Layer 3 of a small transformer language model trained on English Wikipedia (12 layers, counted from 0, width 128). Numbers have three digits each and are written without spaces.
Take only the direct path to the model's output, skipping the later layers: a vector added to the residual stream pushes a token's score in proportion to its dot product with that token's output vector.

Output vectors of the tokens that the questions are about. A number n stands for (n - 500) times 0.0023.
"ster": 431479589266562198385544582428560439431630458500723378476567473482364602200670820581526515422493488361565528543240487632610732587625261484675278413579593620599484413538435573493487026590504565515480324647430415327564302424670588504399275431738451551663471571542495864443534730618407476381452428523461366525538627053695446593614869602531419209464529659544380614611524525743434315339606
"ance": 717508591743513616334692657641513583729696560828439646416446301714683417655431638549426402439540527445291449521349504429422630558567526585405455385410254554391400530504543424264421463863278496565457421645469624420559429453626388604553556444606302487570897562569374311462564648388408604555598487292576725611182678591413538749569597412690409313597554540323412431637512385661644216713345
";\n": 299260432458539362253631536451558533342555515467567504508439673745393504647354663448718367544421469736508505595641638236543392378628614284365444453335366571617586555748546537468375375619463450688786439606421583461660514372537473542545441603412239695496448621790329682759613304628504367686423559686554323488273589443361474565449672591548298432304306547627436666527707250592315464409680
"ales": 480569660339334484583492414209356552265267332572500382481466529761521521483545322530471191504379508651417653482584540394309738364682737627567577424382453332462434608635604401542380350831549196570523448414563523531651718643655561479478658273329620393311631412698307592522332292544571526721328644525199324348572525616489541574399599602435430712496532484630437399713601564321372381270447
"lect": 332322441507504378533531403337821494460482513464615377464552410524572320425353464554536460264575465622432359519503610343550504736487383504219584457591621517287482509556611662570512306591717615548451500557606378454624725454250593674299306426381630738633577537719267426547403401708325441429507578500651311456622651541646422523223516346382554457551298500631548601657667592517775467580612
"ected": 444500426537454340607524493220745456454665523516510478476514500683673523709564560510734550770400405581429545545626612382405587715487306450409404389407471641383559771434500567450315174573474579418714572553641370389573717583631613523410573520445497441576407471621254533474488776590668419463534485529485616611381492446516600882319738515415507531845327437602507587740538612566540343602416
"arg": 600457315387189450521500687411555566621514362532451543514693413609585424591444639624315503563412523440496297454513401587620646366442371640474565427446377378587407822760552551577383432392514386608483415552333345326586541412632554533648325419671394395270609652444313454435363540608675507738372460468529477433404597486313503626355595348511310384340401586334539697665497362503652528307522
"iety": 319525388508415581596376430679626544673398216727457534553441588663478428464375666690686446483440285557312728503458441569317408364473623671615284355404545406468488635440337193591527560848577237637520386578480525671521480229481671500375576488364285305192412429798520725570424376674476353577392417318452527504373704251574398625270661478595516335455458336571266584748296601584177546567440
"′": 466504226515446350446515600626637415745523482451536389708526593599540675315547531601384500438500226750561526559643614309306443363514439337434500436329490358290591370512614596442324333504353178527440496500464664496516681323371513595257513364615372709520624399693555504565481319692511390588675369549315622418268442331417547712328724648597493517534527325774380760675477328529360604644679
"am": 415404532562351557695509570364439616401503527588492594352354432289538625555386544467462547665463446495571537457530278466443887460519465574519610476514428478467480574497587656471586442358686519466391368500444640402421628506673548465331587557489446522542708578477700615429542355454572618598585515330586494393554563620482417695550748476449439484375500480575522601537344351497732329537488
"acing": 196367386639620618469574595626480538454481642329414512628478613780527525554507657439609511369351426346295518503643289440451689655337330569406557402563702518298553692643618540642333259531571447500504328466493489647520739597699579684442325447707288448500442574469532568707599443364580504512563484665316362702336521516672475586631509173471417599613527413667251529715677438326574377562804
"enn": 497559546542595458524333591375539603345332500475548514697519418527273673489724480710373595677337480419525648464522739574474588647387437766522487484684568484488393496504396440530459513430556608763612368385522517463718424288343503413366446475589315397531545686407488389402557231383403594627428517643457396631597515483530465521192392567674644566522524604587414409671460476525273415461539
"ful": 668664560369298464554466403463588449774865372569621624601504364600535442636323826667761504473536594565561500647571713348543489333389286195410380459552638601253763712283396361614510342526380401548392291606450323386837636221377354609206418533379611598359680545581261471633597515396462389560634740410449549527373896554512404483457794472665471136412568663543701505543483590731658451551711
"ament": 350407414619435558613592513367884433788799392701508536445438256602399697486541751451555528582563367524486584583581407410077771425408548357242605369467465525534509733482725604450321540749361559396462226697520286513513429251420776782639406520550524197262753649594355597613507376447680566496605392306319392461451681509492455701574800599675467230500711556638382676663644311712522513488536
"un": 439457597435535377559315387283517535316606542521424500330618404482508419489319454384449503627282544464353560476630510534455640416317656559631400533695574396357414720608686480454465513436396665451427397406610513324557924529718394486500626364315320486546493576545547594445372314576540593463525481571544599404609692573322436423697448399461598503646483552483439430557350540641605451488574
"ater": 700603563400559444590631593377622551357446396450464496374545654478422521373687488594266609523409604525671331482475543588258672683471489504595543372365553262540657874697504593387335520670532459718628433558624423710560463731603727678452416659399342261449657382460472670565571620633441470581590613553488568248595699453583372403446602371492347513402330423760368637642389614561693239166368
"ents": 376554536531400516468356620566445625288297340577519376417608314382458609645599601587622335387591566390250463505643496266349465454593385577466639256488511698423373752697526487514360257755304479615520652720523336583608817480565462543401191616481366138373439749661625376489547339259511481625294674600365478427484418426525515404247376228566235565509561412718678366605445357753427347485463
".S": 617361544606541376330634303521659409541497554585367289592606532442367391523523552727548552702462353421533571505393461356381423377455596497301274471403582490680585517442302612616447377492478614556618482620317510296629737439452479670304369355410417692334423496599463445681454432469342540615517382459641413454401452539435428691470362359617337489728267445555484726634411549596384413311654
" about": 684366465519264477637393558370469353620580461562680379535385488511543535543540418558545682324660441476507317547567477459314348588398470349483421330418390574537567394500307456457351509616412435500471394494359461468632531589368666497558463555528422684394424490578317597409432321460410354662456324476480422758420689473716518594601589310706558426318473471607365640506436454455384190500550
"use": 586346546421521346091707547130608601276645526424489708383443529438466642409332556407554238361529352598363545518286387479555549698577321615551482500665593493322594520500639343688246162760623676454415367461440288352660644651833527661354441662500588533516516604568509626574583545631384508442672549402384349484500678528787534624394505529448526287496484272551470576665395404551656567379614
"ipp": 371222548551339621542633496292488459527745511503432634477431564732547745462518611654514475550337511500536491515386290460344679379479458635533643370507382504457383758341524448527442249416417464745756461618309496504627478380615671533219504496482376272648492624408368296585254509644507624627611414616424558736469701594462576510337801591479568504588574629646356410629346290535682726251603
"\".": 315488437500382277379444504692500404558638212781580500626470244784341492534489793668521507535549324500586536644482647528324649582457504547367380389541440669456335364613463244545305331746287586552530576450537485404528514477239507725346429460187536618472441504633286555707467388332614493625379542557362428689417583548490379715429580476300522601457361303425298709545290279633437324478621
"amil": 382339538529222303373385427255400588462375482682536571545489393686497417441384438399493407674455378700492711477547625189417642489450521570525443468660696500340549721484553524520764515447548488459578582359206530379520780462589768685326482411322482484524683562658417547564754438406566559664478548542243404625567628480503547596385478592576323488635543622614594636771160570607461300434782
"c": 186619563467424504616537528752544679392594451452540446396544656405317626626500553559400461560363409381330564500513640445492552517769422726380326506364446347622361663493377548704603417326551619497384346490467396497376339315642509376580412611527565643461408372576525651304397605442387560493656465465482611400278372586541454372369692412346612632296536552395616338534607796559557535688460
"gr": 330652527417488321469735545344607459398624546503521665552540676470407698517353649575521319263376262486500500545394391547361650515496426278468574552555459417447571571607165512433645295496413725408437508606529349485662451333496461610522204769323387584426588465635355507457484522567186511709474506706667637500550496585712575758715864433517543475417330519407525573603425593870631458569496
"ne": 428533576623691578347481352500395497372591459669111512456377258486458644671242754707401500387365581504254330537346348696604703686563511395509440463395350279458579586412453290411452479685629466611555623492314328480462633197709347418409279425667504635447614496675606620624510726656500504462453380463445355210348427475680432576539688508636530392421451480812591410531381451310268242354463
"eral": 597492530360575441549512573403440386431577587619535374536402447652350407304326607489721473578563437478694767524351442483258692484474530549378733462599385566564524613547721671623576398641475405672858559561268545448657698408420440513288121352484235727629529637589534469679661636514605610695425456541312562558379680287665508726522589781773504438742537374530434702658166492727359344328644
"iness": 457571234537523491474412746660744677281470152571549678675508368709425693500283504569563617418437562377523376563319509491379830767404636557334411436525555492403598478464390378607199409649236445774458403642488573406693469284395638810431421544266232410513474491584562702706627257653233314639550586647591590535443560588535573446339722509722590304301377208638516713605700689644553543529571
"ates": 676674620473657529682547612384622490632460541831527504341434515450423767482382403738282285362445644474513426500353381362600818609340388321466410315469533523437349647685551605657540373690358526745661438524481268401542723539519681711279445335457384382278675606431674538459520347415511620638383651445449562529286353372417553601474578269438185504332722524676390379609456402575459306485796
"born": 247625351466178432260443289452439445578636362421276524589605329513456577586389527320572482323486504464413783557460556480504814613337300307592328514614600596602492662667238410472415217581346633451645384523441473677524260370631456575267540741466482479196437504549341797485434603387362489748337679543631598325336525576627655500546612504573633458449432376492537676610496775594369590519516

Each question shows what one neuron of this layer's MLP adds at an activation of 1. A number n stands for (n - 500) times 0.0025.

n72: 592384509530518714441448696603585488458465447503505490591545540472502490522612439618549575266577316739415422308368451401423442517372495479396458547599432552497382354561489513425497502435508532366610401415505536487478593471518497431474510524364464497580466603464380422480565628536484360350500524464481403577427536505505411461648659378516522547593427508635665526610492490639519604606435
Which of these tokens does it push up most? "lect"

n55: 444631455592497604505475523451578704490548559412500479486468536502659393686515600572550509526544452372507297472424364498513597600532453539498498701527475444603427466426569582531387469548366498681580505415481455429433580359354368433450435539517465273392407515500503493495605445591497625416463617627453547505613477571554556441510411431503484467543690393510459413448495474536340366627549
Which of these tokens does it push up most? "ents"

n245: 627412609508468556436483505643523354426306467384605569570437459424523500495431560487387442518433543604617561500497422453639460495719642566585541436655453605595615649525396516542482595589554563476321698435558460490466460614505425408524457433686566549535421468568428490453552485521462494612320331606560497548439422454493581483423459324320328457546373440613483489500563495528669492625526
Which of these tokens does it push up most? "ents"

n115: 517555504481539500477520486360483536566487400618422440502658544459651544502523560506553449468475365500555552769536454389410544607492454442409660396611396479628506398527423354486443533616452529490523508458561561519514420507485516506715493562506470520489483478493453496490567498602531371508555331554482420524436539463516582484446583606577540438620498467541480649527442459498510566498672
Which of these tokens does it push up most? "ament"

n260: 679542442390484431554628507553525443466547505482469519574580532491461471408536381421582420454425482354488511504374490545383542620565394535519493503515573623553487502468460526508588431458487422369545505475377521600500466377476564723394598400415497450303456310412497587609520265439620466552538509443517572637556307594636658409477573636379471399508617357414502482327715544488527441573483
Which three tokens does it push up most, strongest first? "iness", "born", "ates"

n99: 617460563543468444563603635459510502510548551517557530383583455545544500557446654417491528625471659535442444636592512498508479674560564576576474322407383411442478481526397480526444578383488486715428483643592381625482502477399515592411678568478493525540583389448472687421392634505450344443517516514408610588466618633452467394671520473440472599445544493585602492375538488479579368452390
Which of these tokens does it push down most? "eral"

n309: 505579531512375577481571448431426484601524431542603580445342612656521592672263485532570514481519512505350428534624622327471649568437507406519535438555539416471471657627517525487393547487620474413459483608625483471511535608576602424460550375534527349607512549430515477529637462571497489361574466511380421431590453467459514505525400466591627429418519518458541482663536418371574445360637
Which of these tokens does it push down most? ".S"

n160: 441466498640500621642481338448345535541632419428599481453484319530490611466427599475598434550520505541442552951627520540648642459512486594474464488581488527560604549596476606378498412595636627537557434547536429456486515642591495508398464556532533570508490571411600328598537353432479464481553516418628399415438480438545344405523456572415524447600510510541400505570476467457579296572519
Which of these tokens does it push up most? "am"

n71: 466495322500505495556361563599512538497586620554564488462509618651488616473578594379505502629419597454490605314360503470530503413562524539524611401601477522455450495452590440537398554567782534606559468311629613641546467365500532575403579455395394542480558576521513542475411442485456396490422628436483477548475543590573537568303562553458528354449457490410530630601371505652443322423583
Which of these tokens does it push up most? "iety"

n239: 476477610476543441627530606429493404445423393475544440606552505473453456493473475522544463563613575516434497261376353585537399547669535513428453568517546721334387529474556454648444540450465474534579493603530493577603458495465584490532617489447498414370704450652331656519601557441666261408494589475572502424595520568493464317561482488500468545616462513435480503371546495425344578444446
Which of these tokens does it push up most? "ales"

n75: 572535514441607538442456420495602652422564606551483566554483673391580448515377492366395545490528455513425403548448463570351491460546394568431593433548411413482485452505310397464477472538463545443608599564545673706475542434465500445423487410640492746401558603460590599367487606623516521429465505431559329631521521479562672432471454443619547667590417487577391478395399395300502627645624
Which of these tokens does it push up most? "ne"

n214: 455400544398576553563522464378446498512613655468324520468702470564477502484462622488729520587500524555484584312495493538482474482408455563475512581484538518531543432516466622515471297475706404429547526406386591502497607652488523402383505536483488361473502592556565513526557528577421468386438440406427447466409432542482364453396566467366600449503449446554638375797472557509523479612436
Which of these tokens does it push up most? "ected"

n56: 547418514597508583534578589476520407544388461663514578612472488374442662371457410467418507519473500529626583638429474553489489412545517463452532353567381481545562604368544516535540687492453352564361594336428534570473557625495487642536495618558459607637559515420283425463470388573679474637552599472572495434634556396662354398482555555526574483454604646420580618493595580456519478432573
Which of these tokens does it push down most? "ected"

n95: 498425463345485531426406455373609594623431558504438468385567471465473568540474516519457451500515602373549615581413326449429456543449556583528441527450528622540616382440519476559466502563555314517475456515366417652477431480458551498431530594530378476422512474620554486366563420445410605533540498480589438513528582474572575435438498570493494649461449426402557509518504447508465388430481
Which of these tokens does it push up most? "iety"

n230: 345472444450472482494486393675672549487395439625508364699529329535506391490479480494432494514483580460455470585450502498418532573444518529536547451512511554445504469494493354469515490526403609563508533504470614531557406438400522561474622443462419424451504398524544529533558417475541533469465467413574564568395551625609488495623537431371500488555599528440525537482416417439414369556542
Which of these tokens does it push up most? "\"."

n176: 569487465440769242495528495571403377563550497546569557567547424446427493453654526342642658471393637427510525489508505487410464551552462489356449550535566541460286478478438542543698510513474534587321515455613384423703418388672447449500377474515444505546640395508418495426572393452586545456422545517490533693566444534548517560505497482555612537467425383552437636475587440507425552573520
Which of these tokens does it push down most? "ales"

n208: 713631342450539537437505439545441533396517442614440675421628576444435405522518579414435560452525490502364420535495395311581428593502584563541398573577563576374587443624516542495447466477508459569488517366541448550489456665612532593546593432325543683567449418536497596411418541374469500615480340528624515558442710484402574511579573492568579414377401614510453576567574575546563635585511
Which of these tokens does it push up most? "iness"

n250: 422594624597492481420553536575419502423581481381495599446464644383396609492585428484525498542566574455423177572315605487400427500477471603475562368571472494546546508475643444557625497489476443592426578394363276385528647486457481570427534577431500383590590448376549529530612637528532564440409510452520640368523456463519386452536484582511534565597341500642608205525535547473466540436591
Which of these tokens does it push up most? "ne"

n18: 437490404555491490489621564531507437624495688571589515576523419656513446645572519540610377500697481498436520516636580454545573482463439488524467401428482480509646628511500471466459570415583511442436484505513524450690526622553614477446476440438444383611478584587384581595493522442441487442473414422590533338500519410574482377356438438438452440383465460535442512690517544524286529589548
Which of these tokens does it push up most? "iety"

n25: 365519390384526521416488561527425636529493365409555517358507498571424555652329513451481381444585396507336511457538651632410294512362611511558507476580525401368641478493735516438609453442526456427535460560575482435506448519389444663562542486295523524547396562503553524637435547490500503448482381426654443418630593492565569547549516525482486453349434594573410497756572412480485505412421
Which of these tokens does it push down most? "ates"

n4: 462585602498431268532469580545453574634305435429602493461658500511571600531723590461509532502439561336567453517608598589552552525498477485463560213462443425419576542556504460421405474557571454486571605533452498495495449432440508421524578496317316460547519403473631431486540458613507508642517580453427565408455481599409549495527441526584353486378359572510538483507455447461530479398598
Which of these tokens does it push up most? "ater"

n174: 485514563578489591503498451363448581619685440650634643379435569434379559418450582516590532570492521560477517522704548636588457302316607470468500512487484582458477426487565391414573382457632535509446574539520500617574337627609481592580393549570524565605363410519357554387308523495519426556421329507565622403500548414458562494431538670511483429602525516441395680368368505596397411555587
Which two tokens does it push up most, strongest first? "ster", "iety"

n91: 490483537482465455408445429500508468525606572527390562575478598431586625518481472407581495417430538439495573582550460650306439531442615616397548629352386526349450456462512530390566523478533584631719588687467468385635610494448586405384349399258604560600472425470481328554424482370429351446448456498656585497516411426685419419726473468379473513426447524440537638548514490574417503568678
Which of these tokens does it push up most? "gr"

n53: 544446600493634648639440516438517509526379518475374428470516536392438393403507544470621587277519278531443530490549497522449516574542509389345393609418399503500373490614496520447439486419553512630407490444481586488301510456456560639550566565407440556437711430629448585507522459403426639531550617593404483510655560439547421279455523525497549529620381459525491485517552647462455575471423
Which of these tokens does it push up most? "lect"

n172: 555644417573592422356404467620571432524424537576626539607474628483660510455531519668655485585692500613507413529372558520649666416378519290561339485538574506490566410455622444489518435571379478465540402560366385525422607527590481418482534486429544556343537565511511476626528436546397333525514572548442658438497492423483468511495439395620582438439616503334648468328530549569559480586370
Which of these tokens does it push down most? "ipp"

n213: 479305550505514532412643474529401405495472498637520463460338420442482502605460673476520524549339435554477526395474443526566428570495467483440577576564519449556396587439516471445665516365558531688622495461518469458586481740490458528348476419470420413498534547442527485390389597603560568545458461594480642404544548548586569500460596612485471466477464548637554498676427547695496530382402
Which two tokens does it push up most, strongest first? "ipp", "eral"

n9: 457558421522460500549422604416546585719490538612500589541446483396561482486561495520509523683572448399584465538534652473616673608594362543249622475369692518485464529507521576327578533575335446548495417593493582358415540621563541461527480593415330455420519478522508450414526425407492522509561530489551470378451463490371384391512440420465528538432472445515559462439574493360412502519670
Which of these tokens does it push up most? "ates"

n106: 495484647455588521463495382553515438728500360474447564591613731451500431396470537620481543613460534527549533280384435485560569456372601503416651512480647596368635460402598516489513483404539568584592364473613505427461503548445609596603477500520520534469517585591370491406500385472510457353525559650534536406503490435601463627566354515518411589322527539604568431779468471524580443596343
Which of these tokens does it push down most? "born"

n96: 526666491564539405613460527468488543495439455314414516468727514546544356456612644582475489527643459399576377634640614419456565445521502450498332497425417557493507528442425490444633416522600461514596544477414437474477527432500355378476437545436546552376650386471422591554441392462498460537521420446369437536526483502482492513565439490463459472531615721371544537537522457509375330431569
Which of these tokens does it push up most? "ful"

n155: 434478433463406421420518649450576455414437427541383535624537587465521366500363503557526538416424536539459580523500484706535685430465490430549621565445479448511648563396425458360351327511398554417439565466515440545617508497461480489519407515700603228547518448420545502371245469559470518617440512606556419236468519514662552480692428479481553497532585414624423667526506590474451466660322
Which two tokens does it push up most, strongest first? "born", "gr"

n211: 543441602672505614431484479467589431447539492508493387593473505611557456584488477559545619512613620460453373703485513561317607474529416366589616460572441492478471404415416485591427443497430568545461368500458475563508528544370544593333490493673616406605507590505487404642660564539571544283483523389421498618458532432618617455569540524429465529561545465397630370411256516469465536541530
Which of these tokens does it push down most? ";\n"

n47: 541543570475714481451418592474455485415459402413415370465568520687458370619530531512507550504617509584515525574452371541567470651445348517535429604624525431589480534564526557476539363462502507410523529471596589505577467505495652442390559509562588429505571540486447385441486493599578606471582423632507458387525507528446430613521427601433500464562533543594427369545406394412399489318388
Which of these tokens does it push up most? "enn"

n22: 500430512655481622495473426573368330452553562511507464556548523531453539391585567628359542591399476505575429413415329441433311440388488416360393272444428311436446271567393382530508503524437413334574492492456392510441434533457570583552432570544547671555548372556608505520505562492394314467415428372473471448503492604563600567456487567430456565645383561439550454558343404304601485577446
Which of these tokens does it push down most? "un"

n227: 476539543441538437558374367492532502500495637576502377444587468475593388578607565460550542528522639338440427590498591371457535447620596477349395558636468390386431621507502526542488514390459543426478285439670312483640467401556414433601556352559495651383397633508635590544449416498554358543463394570495530542537518571439433287555497475423561519433495536447495549555531552550562490645640
Which of these tokens does it push up most? "un"

n282: 527443458485405524379502493552466599508331570472545563493449417352570436637405500503469457474443587553474522574502645490481607638532441542452678570512535427355426632428504570471488700341385452626542534515433403530402454368433642568475462594510540469526619487385445442583401403575544469488507568448479452420510378467481449473487659747536701415259425515374391503559435531483581539413633
Which of these tokens does it push down most? ".S"

n207: 405557563640519696665655566571619436419420404438356537485624580563535666559497511460620525622526484608477494437440468571410543429609599519470492604454461407524591441667680633500484490365457601638461357505498535464352487483530357442505620409589423568570625537446390583562513386500621621416474395557468487558665524511557491654434605607457498495528556362556471456401299457397593370516326
Which of these tokens does it push up most? "am"

n189: 513489422629610443473498436471450358254618583414502567394512460517527457477515441526510539571467573557525497478574521584398528742606376521502586545332520492500518465493383524481401537332521635638409430593539432394467492324564406459596456567411650373620473391487511555475561589518592721421652552454599376587720425358490326531418445587479570428489500547589588441521479529512419542523627
Which of these tokens does it push down most? "iety"

n77: 605488493575466362663467522579523458635579473568424446592388546524566448477519287466514559595428488591619510510519447498480451514420540488450422464465576428616477426452389367550493525441468505435350433586432425418552592733407629533536633520455373616495576478466393549521514532578463380449544527335604493464550502639547705541572532495549386426451477434546401591281525436477507470686602
Which of these tokens does it push up most? " about"

n274: 497423488482478578467393495669359448590547381340377400643549562539398460531670547471480485604521495556686468366558454601543270590503560453376513460305516646638529557579456552551574710402413408591578575560351514660460541514519614465454503463474481462514582268535361446453453467694475598389439448502487524399680573530553684523569366511519588629423551500584515536348556482533495593358523
Which of these tokens does it push up most? "ater"

n262: 313394636616387492391530281595621565536526589544548374482478484282477503416548408611646406457537432485662497508457587569321415616384406500446531568649575699404540471490462436554471586398464523386563453484518552492517459492536607481541639585558465614593334372401500445400429404318437665456500542430447557573527459599434543582627558409503642373321554428489480597713592451528441641527485
Which of these tokens does it push up most? "born"